Layer 9 of a small transformer language model trained on English Wikipedia (16 layers, counted from 0, width 128).
A neuron's activation on a vector x is GELU(weights . x + bias), where the dot is the dot product.

Input weights of the MLP neurons that the questions are about. A number n stands for n times 0.0035.
n20 (bias -0.191): 4 -13 -11 10 -7 9 40 -30 -22 -35 31 -36 0 4 -31 -41 -41 0 34 -20 26 -31 -47 -27 -12 1 45 9 15 -22 -11 11 -5 -29 -4 57 -4 -69 9 -7 -41 -26 -50 1 -12 -11 35 3 -16 21 -20 17 -2 5 -35 -46 34 49 -52 9 -6 -7 -23 -3 -22 29 63 -23 13 12 27 16 13 -34 6 10 -32 22 -20 -11 44 6 5 64 20 -48 -11 -32 -25 45 68 33 -3 38 82 -14 -32 20 28 -1 -23 9 -33 25 0 60 -6 15 26 56 -36 26 48 14 23 15 -3 -26 -17 16 -5 -8 39 -7 -17 -8 21 -7
n70 (bias -0.103): -26 7 -8 -30 -18 30 -15 -14 -44 12 3 -26 -17 -10 -23 -18 -11 29 -8 3 6 -12 -22 17 46 -8 -40 -2 17 23 -10 4 45 -20 16 18 14 -25 15 -2 5 -25 44 23 2 -13 28 -21 -38 5 7 -33 -19 -36 -38 -19 -34 38 -31 -2 -21 60 -1 -2 -50 -6 -20 -21 53 36 38 -37 7 -18 -12 93 28 -17 55 12 -43 35 48 -47 12 9 27 14 34 -16 -13 -13 29 12 48 2 -29 5 17 7 77 22 -33 16 -27 25 -1 1 13 -8 -34 -31 -5 -36 -16 14 -22 12 -28 94 -47 -44 23 -18 6 -32 -24 -3
n95 (bias -0.081): 17 -22 -24 18 24 -4 4 -49 56 -7 53 24 -41 -35 -15 38 20 2 -32 43 -13 -6 11 -15 5 -21 -19 32 -22 -14 -13 8 -26 -14 45 -23 -9 -33 3 13 -31 -15 9 16 17 -20 24 26 -8 -41 -45 -12 -79 -41 -13 -8 -3 38 12 2 -23 19 16 0 -12 4 2 25 27 34 1 18 3 -26 4 38 24 2 -24 8 -53 22 25 37 21 8 -1 -40 -18 15 36 3 -4 -12 -7 -9 17 2 -25 47 16 -38 33 16 -46 -2 2 40 12 25 -24 4 0 -50 -1 3 13 -8 -1 -4 -17 25 -28 -24 30 -33 -27 -7
n126 (bias -0.151): 15 -53 -31 21 -27 9 11 -24 30 -17 33 -25 -23 -57 -3 -1 15 43 42 -24 22 -7 25 -35 -18 -22 -3 24 30 -5 1 1 29 -59 36 -53 41 -30 27 -6 12 -25 41 -28 26 -11 56 6 3 25 -28 21 -19 -39 21 56 -9 68 -38 -40 -7 14 19 19 -10 0 -40 -6 -13 -51 -24 -29 31 7 -31 -31 -20 60 -33 11 25 -59 71 61 21 -36 40 -7 -39 -25 -35 -4 71 26 23 57 -16 -2 -19 -13 17 16 -33 14 -42 -39 18 29 9 -40 -3 -11 -14 -27 -9 32 -21 18 -17 -10 5 -11 9 -2 -9 4 -64 -9
n129 (bias -0.055): 18 -26 -18 -16 10 12 -12 22 -5 0 50 -63 17 20 10 -24 21 -21 4 -22 28 1 -30 -72 21 10 -20 41 -27 1 5 -20 -4 43 9 4 -29 -2 0 -23 2 2 -5 16 13 68 11 -26 -4 -51 28 -3 16 -24 -2 -48 -20 -7 27 -11 4 40 -9 81 -16 -27 -25 -33 0 -10 35 -45 -64 -42 30 -37 -25 -37 7 37 49 -26 8 10 40 -1 23 23 -33 -11 -30 -77 27 55 25 5 -36 80 -12 -12 28 -8 4 -31 -44 55 21 42 11 -20 20 -21 65 4 -27 27 33 -5 -9 4 -46 11 9 16 -17 -19 -58 36
n186 (bias -0.155): 5 28 40 -12 -32 -27 28 -25 43 26 19 -49 -72 -25 40 -33 -19 -7 60 -18 19 -48 -27 -80 4 91 22 7 -3 10 -18 -14 -11 14 17 18 -33 12 42 -12 52 -7 -27 6 -23 -30 -21 7 -1 -71 -8 31 -11 -15 32 0 -4 -45 -3 0 10 -24 25 7 -14 -34 40 7 4 -1 82 -14 -14 15 -3 -9 -34 -24 -4 -10 -14 74 15 27 64 17 -4 42 21 -27 -18 -36 -21 51 10 17 -40 22 -31 25 68 37 -26 56 3 -16 18 -45 44 -21 8 29 11 10 -18 -11 -35 -2 -19 -7 -32 -34 21 11 -40 2 -51 -7
n207 (bias -0.110): -31 -64 -15 -3 6 4 -14 -4 -7 28 6 37 -18 40 34 17 -40 48 -15 9 32 22 20 -39 -55 -55 23 -9 -27 4 -8 16 17 10 6 -15 29 4 -27 13 29 -10 -50 -39 -63 -12 48 40 -11 28 -11 -31 7 -46 15 32 6 49 14 23 26 -4 -48 45 35 26 11 -7 11 -6 -8 13 -65 -57 4 -21 -23 -21 -7 -14 -28 -4 33 42 -35 -35 -9 65 -19 45 3 2 23 7 30 59 28 0 48 33 17 -4 -19 -12 -27 -16 28 -11 -28 -4 -43 3 -9 -25 60 34 -49 -40 24 -25 -36 69 25 -35 -27 54 -33 -9
n208 (bias -0.032): 5 -36 6 19 -12 1 10 -2 13 16 -45 16 8 43 5 -11 26 -3 5 -2 -35 -53 -67 -67 -19 52 -11 17 13 1 -20 -20 8 -42 6 -34 -11 -5 -8 -5 42 -5 -1 21 -19 16 -18 17 -49 -17 37 14 31 -15 9 11 -3 33 -15 -22 -5 -11 -9 41 -52 13 0 2 29 -5 -7 3 -14 15 34 -5 -4 -8 20 8 -27 27 15 -37 20 28 -12 -25 8 60 -16 38 -19 30 -22 -14 -31 -12 12 -15 4 -13 29 2 39 13 36 -8 1 -1 -2 30 26 29 -8 12 8 -14 -1 -8 -16 33 -10 3 29 -16 20 18
n222 (bias -0.043): -32 17 -24 -2 58 8 49 3 13 2 13 11 -16 -27 -33 -54 18 -11 -5 20 19 -5 -4 -27 -31 -17 8 31 7 -2 -38 -29 60 -5 50 -6 11 28 33 35 -25 -34 -13 -31 -5 10 22 -10 -20 26 -56 -14 -1 -22 -19 -23 -23 -13 35 -52 -74 33 10 51 13 -8 13 2 20 33 35 -18 -5 4 -17 -13 48 2 -2 37 28 -16 6 15 61 -5 44 -10 0 16 -31 -20 11 22 -11 31 -15 23 -18 -20 27 -37 11 -5 0 -11 2 6 0 -23 13 -56 -34 -21 10 -33 19 -42 26 -4 -33 -10 24 -2 -29 46 22 25
n342 (bias -0.046): 12 1 10 -42 -18 -13 -15 5 38 -20 -9 -87 -27 3 2 36 45 6 -12 -6 65 23 13 -27 6 -2 53 18 -5 -18 57 17 -3 25 18 16 30 28 -24 -18 5 -40 -2 13 -2 11 0 13 -18 13 5 -11 6 -15 -62 10 -23 22 -10 -16 -43 31 -8 52 20 31 7 -18 37 39 -7 -54 -58 -12 31 23 -7 11 -20 -17 30 -7 44 -23 -24 -24 6 -71 -7 3 54 34 -11 35 -17 39 -27 -21 -28 17 15 -23 29 -4 10 -1 26 -12 -46 -32 -21 -18 27 -23 24 8 -24 1 -22 2 21 8 -3 -20 -6 8 -26 16
n347 (bias 0.046): -9 -40 16 -5 -7 -29 19 -23 -13 4 5 8 -5 -20 -12 21 -19 -25 -21 22 -17 -5 46 -8 -58 21 -1 -5 2 4 10 -4 13 16 16 -24 -24 -43 3 -22 7 -11 -19 -5 16 6 8 3 20 42 -16 8 17 0 46 -4 2 -9 9 -22 21 26 32 5 42 23 -6 12 -9 8 18 6 -49 -28 10 -9 -9 -31 -29 9 -17 2 23 14 0 -10 30 -25 -8 -1 -32 -32 -6 26 -6 24 -21 17 -29 7 25 27 -5 4 20 8 -10 9 -18 22 8 -2 20 31 -2 8 15 8 -2 3 20 6 -13 -8 27 -30 6 9
n506 (bias -0.092): -5 7 -18 -20 48 1 33 19 23 -36 40 -58 30 -27 -6 -45 -40 21 32 23 21 15 20 -33 -3 23 -12 34 27 5 -6 -12 8 29 2 -26 8 3 31 20 -18 -4 -26 -22 -19 17 21 -11 -1 -8 15 11 7 -16 2 -20 7 7 46 -51 -44 20 52 11 -8 -33 27 -14 21 10 6 -34 20 37 33 -12 -39 36 -1 43 -2 -4 10 -24 49 37 -29 -23 -75 -46 40 8 -47 -24 11 -54 1 10 3 4 16 -32 25 -12 -17 -30 -2 8 -14 6 18 -5 -38 -60 6 15 -12 36 -24 -39 -54 9 -2 -8 -7 -40 -55 11

Each question shows a token from some text and the vector x that enters the MLP there. A number n stands for n times 0.065.

" the": 11 -2 18 -3 -18 25 4 -16 14 2 3 1 -18 -17 -2 -8 -16 -36 0 -12 -16 -1 -2 18 13 21 10 -11 1 -10 -10 10 -7 4 -5 24 -19 -2 12 -4 1 -7 -5 1 12 -38 13 3 1 -10 11 -1 -13 4 -11 13 3 -17 -4 -25 20 9 28 -9 10 13 19 -15 -2 27 18 30 23 16 8 -1 8 10 21 21 -18 13 5 -12 31 10 -22 -11 -8 -4 4 -10 -8 -7 -12 1 28 -15 -12 25 10 -7 -16 -15 19 -8 8 1 22 -11 1 10 -13 16 -3 -19 -9 -11 -6 -11 -10 9 3 47 -6 8 -3 8
The most active neuron and its activation: n186, at about 3.3

"-": 14 28 17 8 -45 27 -9 -7 -4 11 -22 11 -6 -2 -11 34 -7 -25 -33 -46 -13 -4 -1 32 -9 -40 25 -20 4 10 -12 -22 12 -17 0 10 -22 -12 -11 6 10 0 14 20 1 -17 -12 21 3 -4 20 5 -9 -25 -9 -6 -6 7 -23 5 27 -9 2 13 -27 3 -5 -3 25 38 -15 -5 14 25 -9 3 8 -1 -19 0 2 1 -5 25 11 -4 -17 -3 33 -10 10 -2 0 28 -16 6 8 -18 -3 13 12 21 8 -1 -22 -1 -1 10 -16 -19 7 7 17 -5 14 -21 -21 -20 0 2 25 -20 3 31 17 7 25 28
The three highest activations, in order: n70, n342, n208

"anda": 4 -3 25 -24 -26 31 -13 -5 3 17 -2 -16 -7 -6 -8 11 5 -22 9 -9 10 17 6 33 19 21 -8 -9 -21 -3 11 -14 -20 21 7 20 2 8 11 -11 -8 4 -7 -13 -6 27 -2 -13 13 2 10 -6 2 -16 10 -4 26 -13 6 4 -3 17 16 -4 -5 35 -21 -4 -36 -39 1 31 31 8 6 -36 20 -20 1 2 7 21 -33 -10 -8 29 -11 -9 -15 -44 -7 -13 -19 50 -13 0 -10 -21 -33 1 -30 8 -3 9 3 2 -1 -19 21 -20 19 -18 -5 21 5 -17 -7 -13 46 -4 -17 22 -6 18 6 44 28 36
The three highest activations, in order: n186, n129, n347

" conf": 3 -8 -5 -15 3 54 -39 10 6 16 -13 -21 -7 -11 -31 9 -20 -1 -15 -17 58 42 18 29 6 -14 20 10 -3 4 7 12 -4 -13 -1 -23 -37 -9 -12 9 -8 17 5 -14 -18 -19 13 -37 20 3 19 -31 -15 -25 -1 25 19 19 -30 21 23 14 25 -24 29 47 -4 -6 -9 16 8 64 -4 2 -3 -1 -2 45 -1 2 -29 -46 -2 -6 -1 47 -6 5 -15 -15 37 3 11 -5 -26 -15 10 -13 -31 -14 -2 -8 -7 -3 -10 -26 26 -19 4 -9 3 3 -5 -16 10 8 -11 -17 12 -23 22 34 -4 41 -13 8 -15 8
The three highest activations, in order: n207, n126, n342

" as": 18 5 11 -7 -7 0 2 -25 -13 16 -3 -32 3 30 -12 -6 -20 -25 15 3 13 -7 12 16 20 -6 5 -24 -11 -15 -2 -8 4 -16 -7 7 6 21 -10 -1 -10 13 2 -21 16 -7 11 7 8 -9 -3 -2 5 2 -6 -3 46 10 4 17 35 24 26 -3 -21 -31 -20 -24 10 -3 3 18 6 -17 -1 -7 -14 20 -5 8 -3 2 -9 11 -21 15 -46 31 19 -6 37 -1 -5 -11 4 -10 13 -18 20 -4 -43 15 1 5 16 0 -19 -30 22 27 3 -17 -3 10 7 -36 -16 -11 17 0 18 11 -4 56 19 20 -9 -17
The neuron with the highest activation: n20

" death": 45 -2 21 -17 -6 36 20 -1 18 29 -19 -35 -15 11 -29 3 -17 -25 -16 9 6 -18 6 10 -3 -13 8 -10 -7 16 -8 -9 -22 22 -11 -26 -13 1 6 13 -3 -10 -8 -9 4 19 8 -14 2 -15 24 -5 -1 -20 23 38 -7 -12 39 -27 18 -34 -13 -12 -29 18 -12 -3 7 35 2 25 12 19 11 -1 9 35 27 4 -18 7 0 -13 13 10 -2 -11 -3 -6 4 5 -9 0 -5 -5 36 5 -24 23 0 -9 -7 -27 13 -5 -10 -22 6 4 7 -23 -6 5 -3 21 -14 -18 18 -24 36 18 -16 54 -12 10 -11 14
The three highest activations, in order: n506, n208, n186

" from": 6 -8 6 4 -4 20 -20 -9 9 7 -7 -4 -8 -3 0 23 -17 -30 -2 8 -46 20 7 40 43 -7 5 -23 -4 -14 -15 0 -4 -15 -15 -30 -16 8 2 -4 -17 -19 -19 -14 -9 -3 11 -8 12 21 2 -7 13 -1 11 -4 -5 -5 21 7 7 20 19 7 4 16 6 -7 -37 26 12 20 -2 -6 6 12 33 5 50 12 2 5 -17 -8 -28 17 -32 12 22 -17 -26 -17 11 -7 -4 -5 17 14 -8 22 -7 11 -14 24 -31 5 -3 17 20 23 2 -9 1 6 3 -10 -14 -15 15 -8 11 -12 7 52 -3 -8 -10 -17
The neuron with the highest activation: n70

"er": 37 -12 -4 13 12 48 -8 24 23 -10 -14 -26 19 20 0 -5 26 -30 0 -30 11 31 -2 1 6 8 -20 -7 -7 -2 -5 -37 6 -17 -8 -19 0 13 -12 -4 15 11 4 14 28 17 12 5 17 16 15 -22 -5 -6 -2 -6 16 -20 -4 4 8 34 13 2 -4 4 12 -8 -3 -6 6 36 -5 8 1 -27 -3 6 -6 12 -18 3 -25 -11 -4 47 -5 -12 2 -29 11 2 0 6 -3 4 0 -9 -32 -2 3 34 -11 -18 22 0 -7 -31 -16 -17 13 -21 16 8 6 -12 -10 -18 10 -36 -3 30 -15 27 1 12 -3 11
The neuron with the highest activation: n129

".\"": -3 -2 23 4 -12 26 -14 -36 31 27 2 -23 0 6 -31 21 -10 -32 -15 9 -5 30 7 -3 7 1 -7 -13 -30 -13 -11 -7 -9 -2 -10 -11 11 -3 2 12 -8 10 13 -8 26 16 26 -5 4 -16 -4 -2 1 -8 -3 3 -4 -10 10 -9 60 10 -21 -11 3 -13 -8 10 -6 -17 -8 29 -3 -26 -9 -4 1 4 14 6 -8 14 -9 -14 10 10 17 -1 6 11 5 0 -7 -9 7 -23 -4 -20 16 -1 13 7 6 -5 15 20 14 -4 -6 9 -8 -5 -3 17 27 12 -4 -19 -4 -3 38 11 -9 44 14 -1 -25 30
The three highest activations, in order: n347, n95, n129

" under": 35 -30 16 -12 -28 11 -28 -22 3 32 -19 18 -8 -35 -26 4 -21 -18 -10 -21 -40 27 -2 -7 11 -27 -2 -3 0 13 -7 -17 -10 -14 -5 10 -14 23 -10 -2 11 -32 -13 -13 8 -6 22 5 -8 9 -26 -17 -23 11 -15 -22 1 2 12 25 24 5 21 8 -23 17 10 -25 -3 22 8 20 19 -2 26 11 2 31 27 -17 -3 -1 14 3 -9 25 -20 -3 26 7 36 7 5 22 0 -7 -2 -11 -2 28 -6 -6 -16 21 9 -21 -2 -20 4 12 -5 2 15 13 12 -29 -34 -15 43 4 9 9 11 51 25 22 -18 2
The neuron with the highest activation: n95

"fter": -5 14 14 12 -14 6 -5 -23 11 5 -35 -23 4 -15 -20 10 -9 -22 -18 -5 0 -25 27 -6 19 12 -2 6 -2 8 -17 -17 -7 10 -7 -20 -8 24 -18 -2 11 5 15 -16 11 44 10 -2 -1 -39 6 -1 -43 31 -9 -18 1 -14 -6 33 45 11 16 -14 14 -1 -4 -2 15 7 0 8 1 2 7 -5 7 21 19 13 -11 7 19 17 -23 34 1 6 10 -2 -2 8 -3 -7 -11 4 25 6 -39 28 2 22 -14 -9 -2 -16 -14 -14 -5 -8 20 -20 3 5 23 -8 -33 -14 15 -17 10 -3 -28 44 4 -7 -23 24
The three highest activations, in order: n186, n95, n347

"he": 23 40 11 -11 -22 23 -1 22 -43 -15 13 -16 14 6 15 7 -25 -19 -4 -43 -17 2 9 31 19 8 17 6 6 21 14 -20 -16 7 -23 -28 -45 -16 -7 -11 -24 -28 21 -3 2 8 25 3 13 0 41 -10 -20 5 -2 5 -23 3 -39 0 43 8 0 3 -4 -1 2 -30 -13 11 11 -33 18 -6 -8 -11 26 44 9 26 -3 -4 -1 -3 -17 21 7 3 -5 24 14 23 -2 34 4 -2 -14 -41 10 -2 -1 19 -2 15 -9 -6 -19 -22 -24 -24 17 -4 -1 25 -1 -5 -18 -12 7 -1 -7 14 -6 26 0 -8 17 19
The neuron with the highest activation: n70

"'s": 13 -19 20 -8 -3 39 -9 -14 27 7 10 11 -15 -28 -7 8 -13 -33 2 -7 -14 -1 8 32 24 11 19 -23 -14 -13 -2 -13 -16 -5 20 6 -18 0 -3 -5 34 -13 -32 17 10 -19 14 2 -2 0 15 -1 -1 -15 7 29 1 -10 21 10 32 7 28 -12 4 32 21 -12 -22 13 0 -8 5 19 7 -19 0 10 11 -17 1 19 1 -13 9 35 -19 9 -22 -20 2 14 -8 -5 -22 -7 7 4 -16 13 12 5 -10 -10 -1 -14 3 7 20 -15 8 -9 -14 6 -16 -2 -9 -12 15 -3 -38 23 -19 42 7 0 30 0
The most active neuron and its activation: n186, at about 1.9

" on": 30 1 -17 2 -28 52 -16 -21 5 38 -15 11 17 9 -3 32 -11 -26 -9 -39 -25 28 21 3 44 -23 19 -21 8 17 -3 -22 -18 -17 -32 4 5 9 -9 -4 -7 -24 8 -5 0 1 5 -5 8 -9 4 5 -22 -26 4 -33 2 8 10 11 23 22 17 -12 -18 10 9 -7 -1 4 17 25 22 -6 26 16 -25 38 19 -23 -3 3 14 -1 -11 27 -33 22 28 -1 9 -28 -2 -18 -9 4 11 -2 10 17 37 -22 -8 4 -12 0 -10 -1 3 6 -5 -3 -2 0 8 -18 -21 -12 10 11 3 -2 -12 40 -3 -1 14 -22
The neuron with the highest activation: n70

" bec": 25 13 11 0 10 27 -15 -10 -19 19 2 -40 4 -16 -18 -6 -22 -10 2 0 -6 46 13 -2 8 12 -7 -21 -15 -18 -7 -6 -13 -2 -24 -1 -22 2 11 -19 -11 10 29 4 27 -19 11 0 13 -16 4 -2 -21 -2 -15 -12 25 31 -17 24 24 12 0 8 15 2 17 -31 9 12 20 1 -11 -9 2 4 24 23 -9 -17 8 11 9 4 -23 9 -30 20 34 -23 8 16 -9 5 0 -39 12 -27 2 -35 -26 3 7 -25 36 -9 -5 -10 -3 12 -4 -21 -1 6 29 -31 -37 -13 43 8 42 42 -21 42 10 30 -23 1
The neuron with the highest activation: n342

" inv": 17 -3 18 -7 4 30 -52 3 9 -4 -20 14 0 -43 -31 -2 -13 -9 -2 -27 2 52 1 13 14 -11 9 -25 -7 -15 15 -5 -5 -11 9 0 23 24 -9 -18 3 -7 4 -21 24 -19 10 9 22 -1 9 -21 -2 -15 -39 27 7 20 -37 12 25 24 23 -15 8 53 11 -11 -13 15 -7 9 -7 -6 -3 -9 5 47 18 -2 -43 -17 20 8 -4 27 -23 -10 -4 -27 25 3 20 4 -6 -9 13 -12 -17 -2 3 -9 -10 -10 -6 -37 -8 -5 10 20 19 -12 4 3 10 -4 -7 -22 11 -9 74 24 -21 8 -5 8 -22 28
The neuron with the highest activation: n342

"sp": 15 10 9 15 -28 45 -16 31 -7 -21 -23 -38 -9 -37 -28 2 -31 -8 -11 -8 7 21 23 32 3 -16 15 13 -6 1 19 -16 7 4 -5 -27 -13 -20 5 17 4 -17 -27 33 23 -7 38 -14 9 -7 -2 14 2 -39 -35 -18 -29 -9 -28 -5 38 -26 13 -14 -5 30 4 -5 -5 21 -5 12 47 9 -22 -3 0 29 19 5 -9 -15 35 -28 37 41 8 5 11 -19 -8 -2 28 7 -9 3 5 1 -4 -12 -21 14 -10 30 -5 15 -45 -15 -5 -37 2 -22 -13 16 10 -16 0 -21 0 6 35 -7 4 3 20 23 32 28
Which two neurons fire most, strongest first? n70, n126